Layer 8 of a small transformer language model trained on English Wikipedia (12 layers, counted from 0, width 128).
A neuron adds its activation times its output weights to the MLP's output. To switch it off is to set its activation to zero at one token and run the rest of the model.
A neuron's activation on a vector x is GELU(weights . x + bias), where the dot is the dot product.

Input weights of the MLP neurons that the questions are about. A number n stands for (n - 500) times 0.00077.
n7 (bias -0.013): 647 432 290 485 646 493 563 462 430 304 403 653 557 614 302 707 410 532 279 699 416 315 514 490 575 431 603 677 606 635 581 452 626 647 591 493 553 645 488 650 394 379 542 351 402 386 545 395 658 538 471 351 691 678 688 487 406 401 402 694 536 371 424 458 572 500 428 379 460 638 389 408 556 330 490 507 455 649 529 493 561 366 546 337 331 395 552 374 367 610 539 583 415 275 463 375 606 733 253 600 451 438 503 616 562 465 532 532 420 382 562 434 617 345 510 497 558 621 221 625 603 565 490 710 490 446 466 436
n92 (bias -0.024): 633 374 579 704 749 474 337 254 394 608 353 581 454 462 591 797 178 655 188 761 515 574 602 530 581 495 471 489 704 376 40 531 606 337 335 374 590 597 268 912 463 612 268 650 542 479 607 215 855 432 637 582 810 500 599 505 384 386 489 572 555 463 601 359 443 647 651 500 278 652 268 618 376 403 526 134 392 379 416 468 315 244 369 688 674 335 590 945 244 550 179 369 441 609 566 658 687 595 562 485 554 588 495 420 354 548 710 745 378 115 234 368 555 687 521 686 166 252 615 695 381 272 597 149 505 581 474 680
n148 (bias -0.019): 393 645 529 722 583 221 365 299 491 559 552 532 570 767 373 447 657 515 405 550 556 500 727 441 549 534 669 395 446 974 540 490 422 669 525 548 378 369 487 311 564 360 351 427 476 495 732 896 347 505 563 509 535 752 559 643 539 282 590 575 770 437 659 424 448 305 538 564 642 452 629 579 810 247 788 547 504 712 341 721 571 624 526 577 132 28 213 500 430 468 286 259 564 459 412 712 709 254 589 209 765 621 716 477 275 607 416 469 586 411 367 470 450 686 372 702 430 518 476 94 310 666 629 520 482 547 300 599
n162 (bias 0.033): 573 334 507 352 684 336 649 702 524 452 497 465 673 403 515 460 545 658 462 548 521 571 426 448 351 619 341 639 308 370 563 439 489 549 481 515 454 556 493 463 448 648 507 542 558 640 608 326 342 450 487 709 620 538 452 635 416 504 390 454 677 442 387 587 516 458 462 474 596 735 776 552 586 567 543 240 736 466 490 544 369 493 558 544 507 209 407 407 718 242 618 526 685 231 409 507 428 533 475 691 203 538 468 597 471 695 448 679 519 616 597 438 442 478 628 618 538 599 475 707 414 457 393 655 571 297 647 397
n315 (bias -0.032): 474 431 544 442 449 554 482 496 518 500 599 345 561 636 458 707 535 716 748 556 785 363 425 287 594 646 468 595 317 586 463 493 374 496 600 338 490 571 490 780 362 589 655 476 621 322 548 462 533 587 538 396 675 708 869 381 684 637 416 565 412 437 487 517 636 496 510 440 469 423 398 350 441 395 529 471 210 500 638 643 489 467 510 445 477 428 699 268 363 525 527 611 328 448 525 174 605 412 300 500 401 400 416 444 642 500 477 561 481 481 409 460 597 377 673 421 431 590 242 456 696 558 527 515 291 473 278 522
n382 (bias -0.019): 805 504 483 522 518 557 686 545 615 598 373 413 580 402 551 596 425 386 534 295 315 368 559 351 530 323 568 543 403 623 531 512 667 491 600 541 642 279 489 419 441 291 488 425 392 623 611 733 381 668 342 476 466 500 267 575 417 638 345 650 272 488 678 343 575 309 248 407 347 492 678 889 536 538 615 532 331 552 332 574 690 623 419 434 504 249 381 686 449 742 669 539 538 469 675 690 361 571 411 302 600 478 475 591 288 278 470 658 644 163 455 496 434 692 516 569 212 738 323 417 631 333 500 522 604 544 492 443
n476 (bias -0.001): 542 418 709 422 603 606 687 562 536 279 422 400 379 312 449 387 476 394 591 381 569 262 227 449 526 525 673 435 585 824 458 504 513 418 548 508 470 476 373 663 690 436 566 484 658 500 357 478 673 529 631 427 762 766 684 544 642 749 565 720 249 813 321 381 523 500 446 739 482 355 427 542 442 496 570 345 469 395 449 496 508 315 726 375 491 606 248 589 457 612 292 431 211 594 440 243 660 458 532 576 473 313 649 492 466 374 398 515 365 509 578 380 583 410 337 268 841 320 459 717 373 561 631 253 516 598 409 715
n504 (bias -0.020): 683 500 391 515 530 661 493 445 533 371 425 360 371 514 557 412 413 599 446 344 354 542 482 275 432 406 489 420 368 475 561 448 381 482 478 413 551 405 594 482 557 784 523 557 420 407 536 467 421 479 526 510 698 606 596 537 546 161 402 480 482 409 500 155 462 497 455 604 423 622 464 411 425 738 611 397 506 577 316 556 575 497 463 523 518 473 511 530 518 457 500 547 618 336 554 389 431 668 718 396 386 533 552 493 810 564 518 218 555 396 507 613 427 510 205 558 667 546 476 500 810 606 523 471 666 525 455 602

Output weights of the MLP neurons that the questions are about. A number n stands for (n - 500) times 0.00088.
n7: 497 436 141 463 469 609 447 549 531 427 620 516 625 477 421 470 629 622 384 700 494 494 566 411 332 472 687 473 377 430 514 570 454 459 664 435 352 547 410 346 425 448 407 468 516 562 455 534 480 384 524 519 485 362 412 565 640 503 580 560 379 503 518 315 552 713 294 381 638 655 557 509 271 476 510 460 396 635 473 461 491 410 353 700 389 450 382 411 526 672 600 523 703 440 500 532 426 562 663 551 406 537 483 446 332 401 438 550 517 418 562 677 805 410 465 507 516 694 719 418 529 369 480 524 584 619 555 412
n92: 191 705 395 230 287 528 862 800 528 242 650 243 529 336 227 264 700 388 359 255 491 543 341 372 596 346 500 486 463 330 868 334 485 702 483 701 411 533 500 198 433 363 705 388 463 408 423 641 594 527 611 435 443 634 618 617 514 651 386 356 461 476 442 500 505 643 616 459 654 492 710 270 591 239 411 633 603 427 741 496 444 540 918 318 483 552 454 460 808 743 408 598 680 340 436 596 363 418 337 828 610 328 551 428 638 340 496 520 316 571 449 509 596 215 573 547 754 491 524 238 489 370 682 826 464 676 446 383
n148: 205 584 438 525 403 440 743 487 547 513 556 588 686 242 681 393 540 547 504 269 182 378 300 855 484 723 334 592 458 536 677 442 310 496 573 314 457 617 208 356 318 307 469 418 556 547 460 361 480 496 496 462 484 694 387 462 675 627 778 543 500 266 326 106 782 527 423 744 357 465 500 579 601 254 486 325 873 525 692 500 594 463 324 429 500 674 509 526 588 508 370 520 617 351 544 630 644 644 168 562 562 418 520 446 547 580 545 551 512 291 646 644 702 607 558 698 378 277 334 729 700 600 489 646 305 585 525 496
n162: 535 638 512 411 422 672 383 314 463 549 523 575 396 521 339 582 458 528 436 495 489 370 543 671 630 401 687 453 500 354 435 503 524 408 511 436 597 440 581 467 541 376 390 551 553 360 424 523 505 530 448 416 468 564 585 423 512 554 477 696 464 544 525 326 447 587 624 503 531 421 236 462 486 439 430 565 426 481 380 560 672 540 526 655 603 545 570 605 532 597 417 378 441 621 485 455 639 450 625 446 617 403 415 394 497 453 503 442 523 440 466 483 978 538 313 354 446 448 520 329 569 466 732 404 481 702 467 677
n315: 582 582 326 494 393 714 386 660 484 335 597 457 669 414 435 375 566 417 403 376 515 474 494 564 388 299 553 488 288 380 524 593 295 432 350 621 429 506 586 434 494 527 493 613 570 539 503 466 556 450 534 595 439 488 247 420 317 274 457 346 544 400 444 474 384 602 407 497 639 613 441 562 359 497 737 391 578 563 398 463 391 371 588 517 625 476 433 638 521 451 548 547 712 480 470 554 327 396 693 561 371 575 526 540 496 703 621 459 530 529 529 422 849 402 364 662 503 598 740 497 515 566 629 440 556 524 631 611
n382: 395 407 298 536 439 478 582 511 340 563 154 590 565 328 323 484 503 595 511 486 399 604 507 519 514 656 664 546 601 521 539 408 550 589 483 566 467 302 628 364 594 319 552 368 543 592 349 376 724 543 584 459 580 503 503 408 496 281 751 438 485 405 395 732 479 671 445 635 644 428 605 585 308 563 371 513 794 211 682 581 438 521 355 361 493 750 529 516 500 216 321 627 634 626 360 493 557 500 665 576 523 322 417 353 432 595 455 323 534 633 511 305 692 441 557 541 518 362 589 492 525 527 758 580 500 721 440 316
n476: 396 745 571 625 406 594 503 408 496 581 580 373 466 535 530 703 449 671 397 418 476 527 621 496 445 529 423 507 504 493 323 384 481 573 476 507 442 332 451 450 406 491 522 332 370 488 702 649 570 635 524 361 410 422 323 646 275 386 414 304 569 500 357 424 355 450 391 404 467 598 573 387 688 539 690 922 343 535 581 360 406 542 481 594 399 588 579 309 419 410 473 600 633 570 553 575 361 701 488 346 474 405 395 437 536 493 503 758 533 676 500 632 214 570 735 671 383 493 386 523 694 847 527 412 657 241 591 470
n504: 335 545 585 487 484 535 558 555 497 546 560 456 463 557 752 633 515 444 468 510 469 483 619 602 568 471 507 450 617 581 664 420 607 500 477 551 446 449 403 598 637 554 489 395 471 441 558 538 746 563 487 458 482 546 487 374 503 675 442 583 554 637 508 674 647 434 454 327 451 401 549 560 639 413 477 567 403 392 739 534 398 508 574 392 512 477 508 479 563 505 470 421 418 642 541 561 471 295 354 588 592 536 505 500 350 475 459 595 406 546 457 541 172 430 677 434 467 431 418 458 219 522 375 553 451 219 464 583

Each question names a token from some text and the token that comes next. It shows the vector x that enters the MLP there. A number n stands for (n - 500) times 0.018.

Then comes g, the gradient of the next token's log-probability with respect to the MLP's output, scaled to length 1. A neuron's effect is roughly proportional to its activation times (output weights . g). A number n stands for (n - 500) times 0.00072.

"1", then " |"
x: 594 413 490 424 566 548 526 499 493 509 500 518 560 482 511 500 478 513 544 576 519 535 469 479 486 499 507 509 471 487 665 471 483 482 539 481 580 593 525 488 455 622 528 647 475 428 459 424 548 392 559 518 509 457 503 443 491 337 508 452 443 396 449 455 529 505 469 489 560 518 489 437 438 548 646 443 523 478 495 507 489 457 401 396 408 539 378 477 520 522 679 519 516 473 476 480 502 692 511 458 580 543 488 548 561 527 510 396 459 508 526 465 408 483 439 558 575 472 518 560 570 539 502 510 529 243 553 463
g: 576 505 550 490 387 648 577 507 628 758 537 527 445 728 350 726 420 424 471 476 717 405 317 455 658 440 762 724 367 535 395 569 560 476 559 360 712 616 303 564 579 355 528 554 644 374 649 506 663 453 478 433 572 531 645 264 689 551 595 708 336 440 536 439 490 538 535 267 418 688 314 641 474 461 467 563 394 503 289 432 362 461 566 464 419 403 540 629 473 660 572 355 464 317 756 542 471 361 559 293 475 543 497 511 253 519 375 525 345 570 278 398 596 356 391 495 354 343 540 485 639 456 673 499 384 498 353 764
Switching off which neuron hurts the next token most? n162

" |", then " "
x: 514 457 478 465 492 591 427 480 564 528 512 491 517 535 493 557 545 555 527 520 538 554 490 365 521 554 515 590 412 542 496 510 445 506 527 547 444 573 529 468 542 659 510 572 492 457 514 434 486 491 509 478 494 466 593 479 465 454 470 555 460 457 475 461 487 510 545 508 511 518 482 509 380 560 634 502 513 462 524 561 473 461 479 469 458 537 498 403 587 394 505 531 503 485 541 450 491 569 535 499 460 463 454 523 618 486 474 409 525 504 530 517 426 433 499 526 553 519 458 521 575 492 529 540 513 42 564 456
g: 568 456 547 569 546 593 285 470 613 477 453 391 828 505 470 547 633 365 535 689 343 517 649 488 446 378 439 438 302 393 485 517 481 598 427 725 373 755 464 604 423 307 672 694 497 562 271 289 566 445 586 609 588 432 573 417 388 409 420 241 335 648 532 770 440 549 424 421 503 452 562 307 466 352 577 377 475 403 651 699 209 483 336 301 471 612 350 517 582 424 370 579 416 716 465 559 417 473 404 598 666 572 484 758 665 412 386 636 585 435 448 399 617 367 551 752 543 520 466 725 373 614 573 500 515 387 483 592
Switching off which neuron hurts the next token most? n315

"5", then " Jan"
x: 551 382 599 493 586 526 518 453 519 573 643 476 544 521 493 484 469 528 569 512 486 523 510 406 497 568 536 533 388 436 687 501 460 490 517 581 480 550 538 451 477 672 510 584 597 504 484 427 545 357 560 507 484 491 474 511 513 382 525 507 457 442 453 446 477 550 479 457 483 528 477 497 455 534 593 402 460 500 492 508 435 456 407 414 448 580 546 437 585 494 608 504 484 517 506 470 503 520 539 482 465 473 480 458 622 503 529 441 535 478 448 463 325 506 494 544 514 492 505 508 544 513 558 507 541 226 554 473
g: 309 495 537 632 475 477 596 465 542 536 443 465 485 682 570 589 556 607 566 400 562 699 710 580 435 361 459 350 586 541 436 468 495 716 546 383 328 419 407 127 649 637 260 555 347 451 432 520 428 562 340 622 304 421 399 664 429 394 611 713 572 634 393 458 413 431 742 550 496 627 480 533 729 690 677 785 247 506 566 380 600 462 621 517 552 436 463 424 338 285 514 630 489 408 425 800 393 594 407 492 268 494 510 444 505 685 708 515 732 444 331 539 437 429 517 570 463 555 552 591 410 363 281 485 480 352 405 409
Switching off which neuron hurts the next token most? n504

" p", then "ne"
x: 510 421 557 594 551 462 461 461 496 485 504 558 493 452 628 519 566 524 449 474 410 509 583 436 467 582 563 502 449 523 595 531 499 508 507 559 446 405 582 533 494 637 480 541 469 478 513 496 506 586 677 541 518 458 446 388 621 338 515 483 504 429 544 385 509 385 486 574 505 516 397 499 460 619 501 500 452 523 556 466 525 376 376 491 474 592 404 474 524 556 440 563 469 640 462 458 521 557 559 495 528 424 575 567 583 425 480 420 461 411 540 511 319 472 512 486 521 517 489 494 511 533 535 461 570 423 492 473
g: 530 673 396 680 419 577 409 596 723 491 385 358 363 420 663 360 765 588 490 628 690 394 607 405 538 552 549 398 439 544 684 473 298 637 502 752 580 608 944 482 357 530 611 344 378 551 541 593 371 227 635 470 381 650 528 559 267 586 493 348 446 483 151 538 594 681 522 397 673 350 346 661 596 533 627 338 401 528 526 471 605 509 400 452 610 590 438 467 479 588 378 451 511 441 432 513 506 516 539 475 560 492 353 586 606 654 282 479 529 681 417 473 491 376 561 640 481 414 346 538 225 357 490 503 448 437 336 470
Which two neurons, each switched off alone, lower its probability most, in order? n504, n92

" season", then "s"
x: 591 489 529 474 600 604 566 501 540 401 495 424 529 547 575 526 518 449 435 426 436 481 471 383 496 465 415 478 501 483 564 508 532 490 452 537 484 521 530 503 471 653 510 545 409 502 445 538 366 570 516 499 525 438 571 486 466 396 629 608 466 472 435 445 428 544 503 481 424 431 583 438 496 612 538 564 556 522 433 564 463 510 565 437 393 491 405 461 434 529 537 465 568 521 626 475 546 475 506 413 557 494 515 505 552 455 478 506 540 464 574 581 231 489 476 556 532 526 472 482 526 535 528 523 557 379 595 530
g: 293 434 493 538 301 754 475 629 579 577 474 549 481 373 495 514 469 501 600 606 217 675 466 470 378 520 395 467 379 464 542 532 741 422 750 496 218 247 448 467 565 414 419 540 641 544 473 364 508 684 663 412 419 302 478 441 555 257 635 635 436 337 365 335 572 542 562 693 463 461 675 580 568 358 492 436 700 260 635 688 637 421 433 398 510 539 474 595 373 586 558 480 541 466 601 572 498 496 213 549 499 482 537 486 713 545 620 520 540 273 256 597 546 645 664 496 422 366 264 737 492 658 537 467 452 634 384 690
Switching off which neuron hurts the next token most? n382

" |", then "\n"
x: 547 485 414 445 563 575 454 544 506 457 512 515 550 530 491 531 552 560 530 494 498 521 442 416 519 530 504 607 464 525 495 512 442 547 545 528 494 576 538 452 532 654 527 509 503 433 486 441 507 434 472 451 500 430 594 451 496 397 454 517 479 420 481 471 505 507 558 521 489 499 525 417 385 550 621 550 495 468 528 549 492 491 518 507 417 515 443 502 509 433 503 486 504 465 542 488 492 643 462 501 494 487 470 570 566 498 448 377 495 528 568 537 423 468 514 543 605 556 438 522 577 525 494 605 507 65 557 481
g: 629 406 242 341 479 379 526 730 410 398 426 628 447 502 406 318 476 669 593 267 519 512 422 487 488 407 437 628 410 505 532 532 581 487 565 261 657 411 779 369 465 513 581 482 368 519 678 708 620 594 180 508 359 558 405 420 653 541 532 533 578 301 514 475 505 379 389 588 804 491 579 632 570 470 407 498 532 575 411 402 579 445 635 425 334 501 620 382 457 694 654 321 701 500 539 662 539 601 526 406 349 492 503 486 446 655 451 148 333 467 504 805 422 631 305 416 580 581 467 403 520 451 628 821 497 588 492 459
Switching off which neuron hurts the next token most? n7

"American", then "."
x: 638 439 544 523 557 576 538 508 609 544 534 488 485 353 648 466 458 561 361 523 490 488 581 382 391 496 453 485 542 559 441 442 460 502 469 500 522 518 544 513 465 672 497 540 456 570 414 447 561 519 466 567 575 516 499 532 492 454 485 555 519 404 495 454 412 431 471 480 465 484 459 459 638 639 485 432 473 439 482 552 439 493 477 500 455 503 515 461 581 497 557 411 451 492 558 505 504 595 454 432 407 586 575 482 599 555 535 451 526 538 563 593 371 421 526 609 510 546 435 480 596 513 402 434 506 362 438 451
g: 433 527 395 466 574 485 610 521 356 204 571 244 457 336 379 413 660 612 623 506 456 417 380 482 709 470 462 437 499 416 596 389 625 639 603 426 846 401 747 554 451 755 684 712 481 577 483 555 404 491 438 413 678 416 470 396 502 681 445 391 653 447 407 600 466 633 545 613 433 550 714 413 619 587 193 545 405 668 458 307 436 442 507 483 555 479 427 423 472 731 736 443 605 385 498 466 456 559 512 372 454 474 585 314 485 499 258 303 543 602 530 631 416 291 278 450 338 526 660 351 567 549 485 613 501 803 515 394
Switching off which neuron hurts the next token most? n92

" he", then " had"
x: 500 564 580 443 423 611 462 553 503 554 534 474 470 554 763 509 544 463 478 486 389 472 560 435 458 509 498 496 471 575 528 496 508 550 538 498 523 452 572 534 536 593 496 603 464 415 578 473 487 541 503 485 509 514 528 424 457 414 618 461 561 485 424 422 486 502 506 545 436 434 440 463 339 649 427 444 478 570 470 390 444 565 486 496 486 570 528 485 541 473 447 537 478 623 519 517 505 607 546 420 428 466 558 483 599 474 488 456 600 538 601 384 356 433 499 573 516 527 466 479 514 438 470 482 586 363 457 469
g: 646 563 395 352 583 539 496 511 471 353 476 367 636 330 547 374 542 719 610 652 526 725 382 485 416 591 383 436 565 376 454 515 450 484 508 541 308 555 460 311 346 722 447 524 274 683 427 414 267 450 601 596 316 438 338 469 401 474 536 409 595 416 262 572 344 585 499 408 522 509 725 374 541 713 625 532 624 472 579 646 246 357 484 571 567 370 533 390 681 470 532 501 643 520 425 423 492 759 541 677 371 474 468 636 681 627 437 453 508 543 611 777 268 431 699 516 578 824 573 406 383 543 237 561 522 413 640 332
Switching off which neuron hurts the next token most? n162

" B", then "ron"
x: 585 630 433 510 556 554 527 572 597 470 503 550 422 476 642 384 448 350 425 447 425 519 544 431 411 486 501 525 417 517 646 550 511 430 471 537 511 533 438 419 423 575 458 506 389 531 426 584 412 424 526 608 495 469 530 460 545 469 452 495 442 591 526 391 457 461 489 493 450 458 502 511 490 569 504 564 452 558 458 450 485 498 513 541 510 549 469 530 532 434 544 522 504 487 569 421 479 594 574 406 548 528 486 514 594 399 451 455 574 463 553 620 414 472 512 402 536 546 455 545 612 462 546 637 581 376 609 479
g: 583 699 353 446 542 471 432 572 383 755 499 740 448 342 596 359 559 587 326 542 301 412 623 333 388 409 462 367 444 578 239 314 275 376 669 370 499 261 464 393 439 522 593 522 507 408 524 665 597 396 357 582 662 633 323 504 644 534 586 638 579 635 543 643 699 491 334 634 462 366 518 741 381 658 671 429 710 335 541 463 489 505 616 555 558 437 632 421 229 502 474 585 463 764 469 444 330 472 437 576 351 335 579 503 508 480 597 568 522 761 380 577 546 761 528 422 539 361 312 494 698 419 422 578 534 499 390 500
Switching off which neuron hurts the next token most? n382